Layer 5 of a small transformer language model trained on English Wikipedia (8 layers, counted from 0, width 64).
A neuron's activation on a vector x is GELU(gate . x) times (in . x), where the dot is the dot product.
The model reads these tokens: "ix" "-based" " song" "writer" " and" " be" "at" " produc" "er," " David" " Jack" "man" "." " The" " three" " continued" " writing" " songs" " throughout" " the" " rest" " of" " 2009" " and" " the" " first" " half" " of" " 2010" "." " During"

The vector x that enters this layer's MLP at each token. A number n stands for n times 0.008.
0 "ix": 69 -24 37 -131 -90 -51 -20 9 130 83 -75 150 -99 -73 22 58 -43 21 -55 -114 -4 -33 -88 3 99 -2 44 -296 27 21 117 66 -99 -91 -42 34 123 16 267 6 100 12 91 132 84 9 17 16 -78 57 68 374 8 -34 22 -82 -178 170 -102 83 -7 -133 -55 14
1 "-based": 234 -56 68 -43 -109 -2 -148 -78 -37 33 -39 127 111 -103 -31 109 9 -19 25 -130 30 73 118 45 118 -102 43 -478 -141 75 -22 121 -54 -90 -2 -84 -92 -85 -8 139 132 36 124 24 -27 -41 -97 73 2 65 11 141 15 -37 -99 -14 -58 107 -67 -6 -23 15 3 142
2 " song": 86 -123 -62 -168 -61 39 -41 -145 40 -7 13 153 -102 48 30 162 21 -18 -9 -237 -85 99 -178 39 -50 -21 56 -373 -59 -88 -11 134 -90 -21 -46 -3 -81 -27 127 185 -38 155 86 -108 95 -2 -35 100 -33 -82 67 187 -43 -151 15 -44 44 135 -126 -153 -133 -5 -129 131
3 "writer": 99 -71 -33 -156 -216 69 27 -115 -90 -41 6 112 112 -131 34 86 45 -6 10 -207 11 101 -174 40 53 84 9 -425 -17 4 -29 -7 -31 -79 -70 -34 -30 -12 164 139 21 162 63 -116 3 -1 -54 53 -46 -17 61 132 -6 -65 -89 61 112 170 -125 -185 -172 -128 8 121
4 " and": 117 -31 -129 17 31 32 -26 -40 -117 161 5 -65 121 -107 -1 97 90 -5 37 -41 133 176 -53 -25 30 -17 -20 -460 13 12 -44 80 -153 91 51 -100 16 -246 30 108 17 113 105 -129 24 16 51 9 -33 -40 -58 128 -22 -91 -198 -112 -9 81 -63 36 -13 9 -67 37
5 " be": 70 -159 -79 35 39 272 -3 -37 9 220 -27 95 -20 79 30 126 -78 17 196 -23 69 81 -35 91 -143 -149 -124 -274 47 3 119 19 -201 37 -80 -87 -186 -68 -50 9 -70 80 26 -170 -42 -1 71 75 58 52 131 75 -194 -57 8 -333 51 104 -172 62 49 -35 32 -106
6 "at": -149 67 -46 -118 -172 68 3 12 44 142 -96 147 11 94 118 121 13 87 -72 -143 -21 54 28 40 -120 -56 87 -298 93 -128 -15 -55 -242 -165 44 -36 -1 -97 67 -60 -171 67 -99 -171 -198 -24 44 42 77 57 16 258 -60 -56 -30 -2 164 2 -44 -117 -94 5 -88 17
7 " produc": -74 -21 32 -105 -26 80 53 59 -113 80 91 11 85 72 245 252 -21 -52 -80 -48 -184 -186 -20 -68 113 -156 74 -327 87 31 26 24 -72 -71 77 -25 -28 -82 183 62 39 202 55 -129 -76 -10 -95 122 -14 -69 -60 84 -54 -143 -58 -192 -83 57 -211 -29 -247 113 -21 139
8 "er,": -74 -63 6 62 66 -11 28 -73 -14 104 55 32 101 -134 -3 -16 54 7 60 -95 -111 72 -66 10 55 -74 62 -450 9 59 -4 88 -124 -100 -79 -73 -84 -296 4 159 63 154 -44 -102 129 29 -43 -82 140 55 32 33 -61 -203 -42 14 41 40 -92 -22 -124 -132 4 70
9 " David": 78 -207 -15 -133 -28 85 108 -165 21 -18 11 -60 14 -84 -25 61 41 8 -11 -40 38 -31 -145 -134 26 2 79 -397 -90 -8 55 1 -153 -115 -36 52 273 24 119 126 -8 75 -62 -26 9 -133 -149 28 -22 12 31 208 -97 -79 -176 -103 56 -125 150 -109 -90 156 86 -66
10 " Jack": -56 -105 -56 -102 62 83 85 -98 -54 -5 5 -44 21 -37 -23 20 14 14 126 -23 -65 56 -65 -115 30 17 5 -335 27 -5 217 61 -225 -58 -135 65 283 146 158 117 55 60 -95 -88 49 -151 38 142 -81 28 -20 234 -130 -114 -74 -51 -5 -53 221 -127 -169 5 20 47
11 "man": 81 -56 -76 -29 94 107 44 -145 63 21 8 20 126 -55 56 -61 0 76 -1 -79 -120 12 -127 42 151 23 33 -274 -102 -2 204 -52 -330 -39 -8 62 225 191 28 31 -62 66 -97 -55 80 20 34 24 86 114 -24 318 -49 -60 -75 -50 24 46 101 144 -82 -83 -29 60
12 ".": 68 -72 -23 -30 -94 -46 105 2 -49 186 50 172 -23 -129 117 -48 -33 46 82 -100 1 -12 -132 -55 88 160 224 -242 -47 -12 104 -4 -22 -180 -15 126 88 -377 -1 229 -47 135 -28 17 -11 142 53 -65 18 10 12 51 21 -160 -10 -36 -130 -52 -10 8 16 -177 -17 16
13 " The": 74 26 -63 -49 -48 103 -60 49 63 48 31 136 5 -67 -79 153 -41 -107 57 -77 200 -105 -85 -115 48 7 7 -382 -101 23 -39 84 -134 -192 -21 96 -15 -310 -72 -36 -51 169 -5 -113 42 -238 135 19 -16 -60 -34 9 -21 -100 42 -50 -80 -11 66 83 24 53 3 66
14 " three": 38 84 -254 -26 -269 53 -70 -110 -3 143 -116 111 -62 126 -7 120 -103 -146 84 -61 2 88 20 58 25 23 44 -344 -174 34 15 131 -29 -138 -5 161 -7 -143 -72 13 -132 18 9 20 71 -145 131 -16 61 -24 81 86 -104 -100 -81 -145 79 200 -30 -45 117 166 97 -64
15 " continued": 111 139 87 -106 -59 46 -112 11 -107 75 -141 129 -39 67 -162 235 -50 48 -114 -80 122 20 -53 69 76 -24 9 -476 -80 20 44 65 -10 20 8 110 -113 -90 68 102 108 86 3 -35 35 190 -21 91 132 -37 -50 21 -47 -65 -83 -95 77 -20 -33 -39 -38 84 160 -45
16 " writing": 136 103 50 -106 -81 71 -62 -4 75 56 -36 86 1 82 58 201 -38 110 -106 -112 -49 31 -93 -145 76 -24 -7 -467 -78 30 -65 100 -89 -121 36 31 -63 -81 66 172 110 187 23 -165 58 69 -32 -53 47 -27 4 59 -46 -49 -133 -126 100 163 12 -31 -58 -30 51 34
17 " songs": 69 5 -130 -124 -46 78 -90 -21 137 38 -12 170 22 84 144 195 43 70 34 -54 -24 95 -145 -12 -87 -17 108 -372 -33 -12 58 93 -9 -75 -73 14 -57 -93 117 179 32 162 26 -104 230 152 -16 -53 72 -41 26 137 -151 -130 -107 -5 110 261 -126 -137 -96 -53 -39 -34
18 " throughout": 147 203 159 -169 -65 21 -64 -145 -40 181 7 29 83 -144 -54 68 126 -37 -32 -72 65 2 -50 -148 106 -59 37 -334 149 -67 11 106 -17 -102 4 38 -76 -268 112 110 132 109 31 -58 -186 136 111 -53 60 -12 78 2 -80 -114 -87 17 -101 17 -66 -57 -101 27 -28 -176
19 " the": 50 50 2 -55 -108 53 -39 -18 85 91 17 83 18 -95 -75 95 -3 -119 -6 -13 203 49 -16 -221 50 -59 29 -399 -14 -27 -168 116 -214 -52 -4 99 -24 -276 80 -25 48 116 0 -150 -28 -139 169 40 44 3 23 -22 5 -47 48 -106 -145 24 -35 40 84 95 -9 55
20 " rest": 51 82 -56 -74 -186 -82 16 -78 2 176 -161 19 -171 119 -163 146 59 -74 -25 -176 149 112 -73 -56 -44 -207 -40 -254 16 -156 78 118 -102 -207 -104 117 -91 8 31 57 -92 184 -55 -43 35 -7 -56 22 -54 57 -80 88 -31 11 7 -311 -20 71 -32 -136 -171 140 -178 6
21 " of": 93 204 194 -140 -132 58 -40 -153 -61 238 -22 39 148 -10 -4 19 48 77 12 34 102 -1 -104 -49 4 -96 118 -371 57 13 -38 39 -125 -113 7 56 -78 -227 204 -52 111 123 38 -121 -14 -5 9 -71 75 74 64 44 36 -121 10 -197 -34 58 -104 -113 38 73 -60 -127
22 " 2009": 224 42 -177 -285 -74 -51 7 -119 128 33 -41 32 45 -182 -1 61 -7 64 19 -199 -65 84 -70 -76 44 -43 240 -213 -192 -84 -15 -30 8 99 -33 183 -48 -149 284 161 16 154 -30 -44 99 -12 94 -110 193 113 61 34 -79 -118 -142 -165 -40 56 -31 258 -35 76 25 -22
23 " and": 115 -20 -140 -136 88 -31 122 0 -126 182 -60 -15 -34 -225 -62 61 -7 29 -30 40 115 184 -134 -89 -62 -95 -6 -359 12 12 1 32 -142 163 63 -15 27 -281 3 44 35 149 18 -148 96 39 82 -81 108 -62 -109 45 41 -53 -205 -91 48 55 -92 49 4 108 -55 -62
24 " the": 56 6 -18 -50 -89 95 -52 17 52 87 24 75 20 -77 -54 115 -10 -125 71 -19 203 -25 -43 -152 40 -43 32 -434 -64 -12 -90 124 -182 -76 -8 54 -13 -304 -16 -61 -52 133 6 -145 -36 -151 142 56 20 -15 13 -17 10 -74 29 -103 -127 -3 13 69 55 60 -11 75
25 " first": 280 124 -15 3 -278 -13 -76 1 44 45 -95 88 -45 31 -132 82 -80 -229 117 -62 78 -22 -61 77 -21 -59 -25 -319 -148 -1 -80 90 -111 44 40 210 4 -127 -68 100 -83 110 -3 -29 -9 2 19 138 152 -35 36 100 -31 -86 -43 -276 7 121 -103 61 -91 102 115 -154
26 " half": 146 166 -71 -53 -299 -27 -40 -170 30 252 -111 141 -31 116 -15 26 -19 -80 58 -2 -67 -89 -72 -27 22 -134 -87 -320 -99 -23 65 81 -94 -127 -113 90 -169 -57 5 87 -17 -46 -14 -33 70 18 -5 68 18 19 162 191 -124 -95 -27 -205 161 145 -98 -44 -94 41 28 -47
27 " of": 146 244 44 -242 -73 81 -109 -145 -63 254 4 15 147 -36 4 -3 63 75 -33 43 34 27 -77 -72 -93 -127 41 -386 27 -51 33 -25 -150 -100 0 -18 -118 -182 170 -75 66 135 54 -67 -72 30 20 -98 72 108 70 60 36 -135 42 -97 16 7 -79 -105 5 167 -28 -118
28 " 2010": 203 37 -179 -248 -79 -51 26 -163 111 -21 -31 65 33 -111 17 94 -3 52 21 -104 -106 95 -78 -81 20 -62 269 -218 -166 -82 22 -23 -56 134 -55 200 -68 -135 275 107 68 189 -47 -61 114 -22 72 -122 234 42 72 28 -58 -120 -108 -129 31 20 -8 325 -88 49 -13 9
29 ".": 80 -73 -41 -47 -117 -60 108 -24 -27 188 24 177 14 -124 121 -54 -27 25 86 -84 20 10 -132 -76 63 154 232 -222 -45 -24 77 20 -27 -171 -9 112 82 -402 22 192 -35 131 -23 14 -25 148 48 -59 50 -9 0 28 13 -159 -22 -52 -144 -56 -38 14 14 -170 -30 14
30 " During": 49 112 35 -146 -66 -75 -66 -90 -11 130 -39 235 118 -232 -178 105 66 21 -43 -69 236 -37 -99 -229 40 46 69 -224 51 -75 97 23 59 -168 4 57 -13 -246 -12 66 132 125 79 -97 -101 74 134 -51 120 3 92 26 -57 -93 34 -111 -42 50 -113 67 -54 -53 60 -238

Each question shows the input weights of one neuron of the MLP. A number n stands for n times 0.0019.

n188 gate: 107 -48 -40 17 87 14 -57 -69 -164 -136 -197 -157 82 67 -99 16 28 -22 -10 40 31 88 -62 -69 -63 -5 -79 -23 -122 57 76 -109 -80 96 -152 12 -80 -34 81 132 95 -79 17 -72 -80 -62 69 -48 151 -65 70 42 96 26 -47 -35 -47 32 -103 -35 -127 -42 -62 27
n188 in: 48 174 -50 -89 2 -11 11 26 37 -84 -28 -53 7 -162 15 11 84 -86 -70 90 69 14 -93 -138 -51 89 -89 60 -16 24 2 23 14 103 -82 -122 51 85 -60 -109 -67 -20 96 -44 -43 55 -160 145 51 -157 -86 -36 -5 -41 -56 -75 2 90 -41 167 -73 84 45 86
On which three tokens does it fire most, strongest first? 23 " and", 4 " and", 25 " first"

n68 gate: 119 122 -26 -73 6 -119 -58 -43 -68 -110 3 39 84 38 -9 60 -29 -87 -114 -44 -116 -80 -26 -6 -56 8 -21 -88 0 -194 -91 51 27 89 28 151 73 180 -22 26 -76 -63 154 14 -111 114 -90 23 -223 -73 -188 -31 20 257 22 -43 245 118 -9 -76 -26 8 -14 54
n68 in: 18 105 56 -47 -105 -63 45 -189 -22 -57 -118 122 -260 -46 -72 -61 122 -202 -87 -12 -98 24 19 157 -3 3 -13 63 -137 -12 -149 112 53 -103 148 124 -9 62 142 174 -140 51 115 42 31 86 -74 -38 160 26 9 14 -43 66 76 -138 157 0 75 203 -124 -53 68 -112
Its two highest activations, in order, are on tokens 25 " first", 20 " rest"

n216 gate: -68 53 52 83 -43 16 -22 42 61 -21 236 -156 66 -186 3 5 116 46 14 -75 36 85 206 -28 64 -47 -121 5 23 189 -163 101 14 -34 -38 -3 -49 3 -102 45 -66 0 -181 -135 -90 33 -43 -127 -29 -105 -118 -197 6 135 -116 5 -108 -57 -20 -3 0 30 -26 188
n216 in: -136 193 -101 -61 52 152 -23 225 108 -8 -51 38 -173 -15 53 63 -73 64 232 -94 46 -81 -212 136 -165 -3 -119 -8 48 -9 -15 -95 20 -107 142 -30 -55 47 -96 -90 12 78 -6 -32 278 -49 -39 -49 178 -57 -18 -128 30 -67 43 -65 -54 -94 28 46 12 6 -88 89
Its two highest activations, in order, are on tokens 24 " the", 13 " The"

n128 gate: -129 191 0 68 -51 -43 -75 27 66 -47 153 103 -13 -186 170 -48 46 5 95 -129 -49 -29 132 -80 -10 -65 -33 52 106 124 -69 -47 171 95 168 46 -82 -135 201 -51 -43 -7 5 13 79 -5 43 -3 95 -45 -78 -140 16 -65 -66 -37 -32 70 -63 52 37 41 75 50
n128 in: -106 37 30 0 82 94 57 52 -17 167 218 -138 88 -39 -233 -116 13 79 -138 188 34 139 69 75 -127 22 -155 -28 -142 -36 -148 -141 15 -41 41 -135 -3 -48 -13 -87 152 45 -46 19 -122 -257 56 20 -7 92 -102 94 91 57 -68 27 -140 -85 -96 -40 132 221 -118 134
On which token does it fire most, and how strongly? 19 " the", at about 1.1

n163 gate: -245 58 -32 -16 123 -67 -113 11 -272 -47 44 38 -99 80 -35 58 24 8 -137 -25 13 8 51 19 -31 -28 -28 -40 -39 -43 87 -107 -53 -53 -110 -70 143 44 179 -24 11 -12 30 62 86 -69 -27 38 27 -42 206 67 117 123 -38 32 -144 138 -46 24 -113 63 27 -73
n163 in: 23 30 -100 48 71 32 38 -10 -62 76 41 8 -68 68 72 113 -37 111 61 17 48 60 152 -29 77 -81 -54 7 65 68 -98 -136 27 -142 -45 -211 21 14 38 8 -3 0 -98 179 85 -154 66 19 3 -44 68 -21 -231 38 -62 61 -39 -3 -16 51 -8 287 -5 -57
Which token does this neuron like most? 7 " produc"

n178 gate: 210 -5 52 -47 10 -26 62 -25 -134 81 91 47 96 96 3 -44 39 44 -47 -107 -136 61 -34 41 90 87 -19 57 -5 -124 -122 -88 20 72 57 16 128 -9 -25 125 102 123 -73 -37 -26 -15 -34 -63 -5 -100 65 30 -216 -125 -15 38 214 5 -158 13 15 88 -93 -20
n178 in: -30 -3 -90 5 55 46 -18 39 219 -15 -126 5 5 102 -24 -15 -188 66 -98 -138 -38 8 50 42 -145 -40 -19 35 44 -13 -142 74 149 19 -30 11 -48 0 -43 36 -98 91 -66 -8 66 -45 199 72 -11 -63 -126 -54 94 131 156 68 3 162 5 53 28 -35 -162 139
On which token does it fire most, and how strongly? 2 " song", at about 1.6

n177 gate: -170 -50 58 26 -166 13 -66 25 105 -8 65 -28 -49 -46 -44 124 -194 -78 66 43 91 -82 143 26 -67 102 -24 29 6 -20 133 25 -76 44 11 -9 93 32 -63 -113 -148 -207 84 58 96 223 17 122 -122 -45 -118 -13 -60 -69 57 -61 -37 -180 175 -55 -48 -131 -77 112
n177 in: 68 -3 199 16 167 107 119 55 -193 -32 -106 -208 59 -269 -19 6 50 -40 -31 29 3 -37 -105 -18 81 89 -112 -23 -223 180 -12 -133 44 -14 -83 16 122 91 -42 -76 53 93 -37 18 -122 -33 0 9 -226 -49 -65 14 -59 18 -82 -161 -93 191 38 -75 -30 53 152 -73
Which token does this neuron like most? 10 " Jack"

n132 gate: -81 93 -45 148 -127 -58 27 229 -173 89 36 -106 -23 6 75 48 160 -57 -102 96 57 -6 68 124 -49 -92 -184 110 89 136 -153 -99 134 -48 81 -40 -212 -54 22 -28 -23 23 43 -182 0 -57 -8 -146 -49 -32 -68 15 -110 -16 -43 42 42 0 23 -31 -128 -40 31 88
n132 in: 93 -206 5 182 -5 -23 23 40 47 5 -45 140 -165 211 -80 0 -74 84 -190 -168 -10 -40 -154 94 -37 218 31 52 40 41 -93 82 31 -56 156 19 -112 -25 -60 -45 19 20 68 -86 -112 -8 19 88 -66 28 -49 -78 11 18 28 -80 -24 -86 -94 -79 -5 44 -62 56
Which token does this neuron like most? 27 " of"

n202 gate: -24 23 46 -20 88 -45 106 -64 61 39 -8 -11 -167 -85 107 -119 26 79 162 43 87 -67 -127 25 -121 -30 35 -31 -234 -142 -178 55 158 -23 130 37 -189 -57 24 45 17 -77 -20 3 134 -54 68 46 -32 166 -173 -144 -23 90 -11 5 99 -59 -40 -3 81 -153 -20 105
n202 in: 122 26 -147 218 146 80 -208 -107 -107 156 25 85 105 -124 55 -51 22 -26 -45 6 76 176 16 -41 19 156 72 54 16 45 -251 215 178 37 3 -122 -3 -26 122 38 -164 -76 58 -107 -29 -171 22 -93 100 -40 -166 -26 67 74 111 -12 86 127 -62 135 3 -27 -22 -78
Which token does this neuron like most? 22 " 2009"

n91 gate: -64 -20 39 73 -28 -52 -125 33 45 93 95 -53 -220 -167 93 -23 28 173 20 -89 27 27 100 66 57 -21 161 28 -85 114 -30 68 168 -23 13 3 -6 -107 96 58 -171 -13 106 35 -140 165 94 -67 -158 -35 -39 -67 -152 -40 -66 -180 -22 -105 -133 -20 -14 32 -14 5
n91 in: 0 102 -34 -210 39 -53 -25 -126 -24 -53 100 60 76 -42 -32 10 -145 -81 87 133 40 49 -112 91 5 -113 -70 -51 -33 58 10 -3 96 -26 -30 -186 233 -84 -63 -108 5 31 -21 25 -3 98 44 -82 82 -68 -16 30 -42 -143 -22 160 -60 133 8 -34 -46 -57 167 74
Its two highest activations, in order, are on tokens 29 ".", 12 "."

n32 gate: 68 -85 -115 30 131 -51 -110 -93 -58 55 -20 114 16 167 105 137 -2 39 -113 -2 -7 -29 -9 -2 131 64 24 -14 -52 -119 -90 -121 -28 -2 -204 -30 53 -8 -48 100 51 42 0 46 -44 -75 -18 7 39 7 85 -84 -69 57 -93 30 -9 101 -93 -21 -41 4 87 -45
n32 in: -16 -81 7 53 41 40 16 -116 42 71 -70 -14 22 5 -15 47 -48 79 -99 29 -105 66 67 10 56 -85 7 -26 -219 24 92 26 18 -67 -9 -173 155 53 67 -43 118 -13 58 64 -31 -67 -55 119 121 45 120 84 -60 67 -90 -38 -86 -88 -90 114 -59 187 -24 -35
Which token does this neuron like most? 1 "-based"

n69 gate: 25 -246 8 99 195 -133 12 -172 11 106 -110 20 -39 21 61 -29 -134 23 5 100 -57 -18 -148 36 88 22 -188 -13 -69 -135 49 33 34 -35 -134 57 -26 -36 32 69 -26 -64 24 -187 -66 147 5 -32 97 -30 5 -51 96 75 2 -39 93 10 29 76 18 -27 -73 -69
n69 in: -58 -5 -56 107 81 -99 5 38 85 31 32 41 13 -69 -26 -83 -15 125 -110 19 -180 18 -170 10 -84 -134 -136 24 83 -168 -112 -69 38 7 -37 66 -21 -42 20 23 38 -83 -255 -76 61 -171 33 31 -123 53 107 -27 91 -64 10 0 -91 5 5 98 -70 -87 56 20
On which token does it fire most, and how strongly? 8 "er,", at about 0.58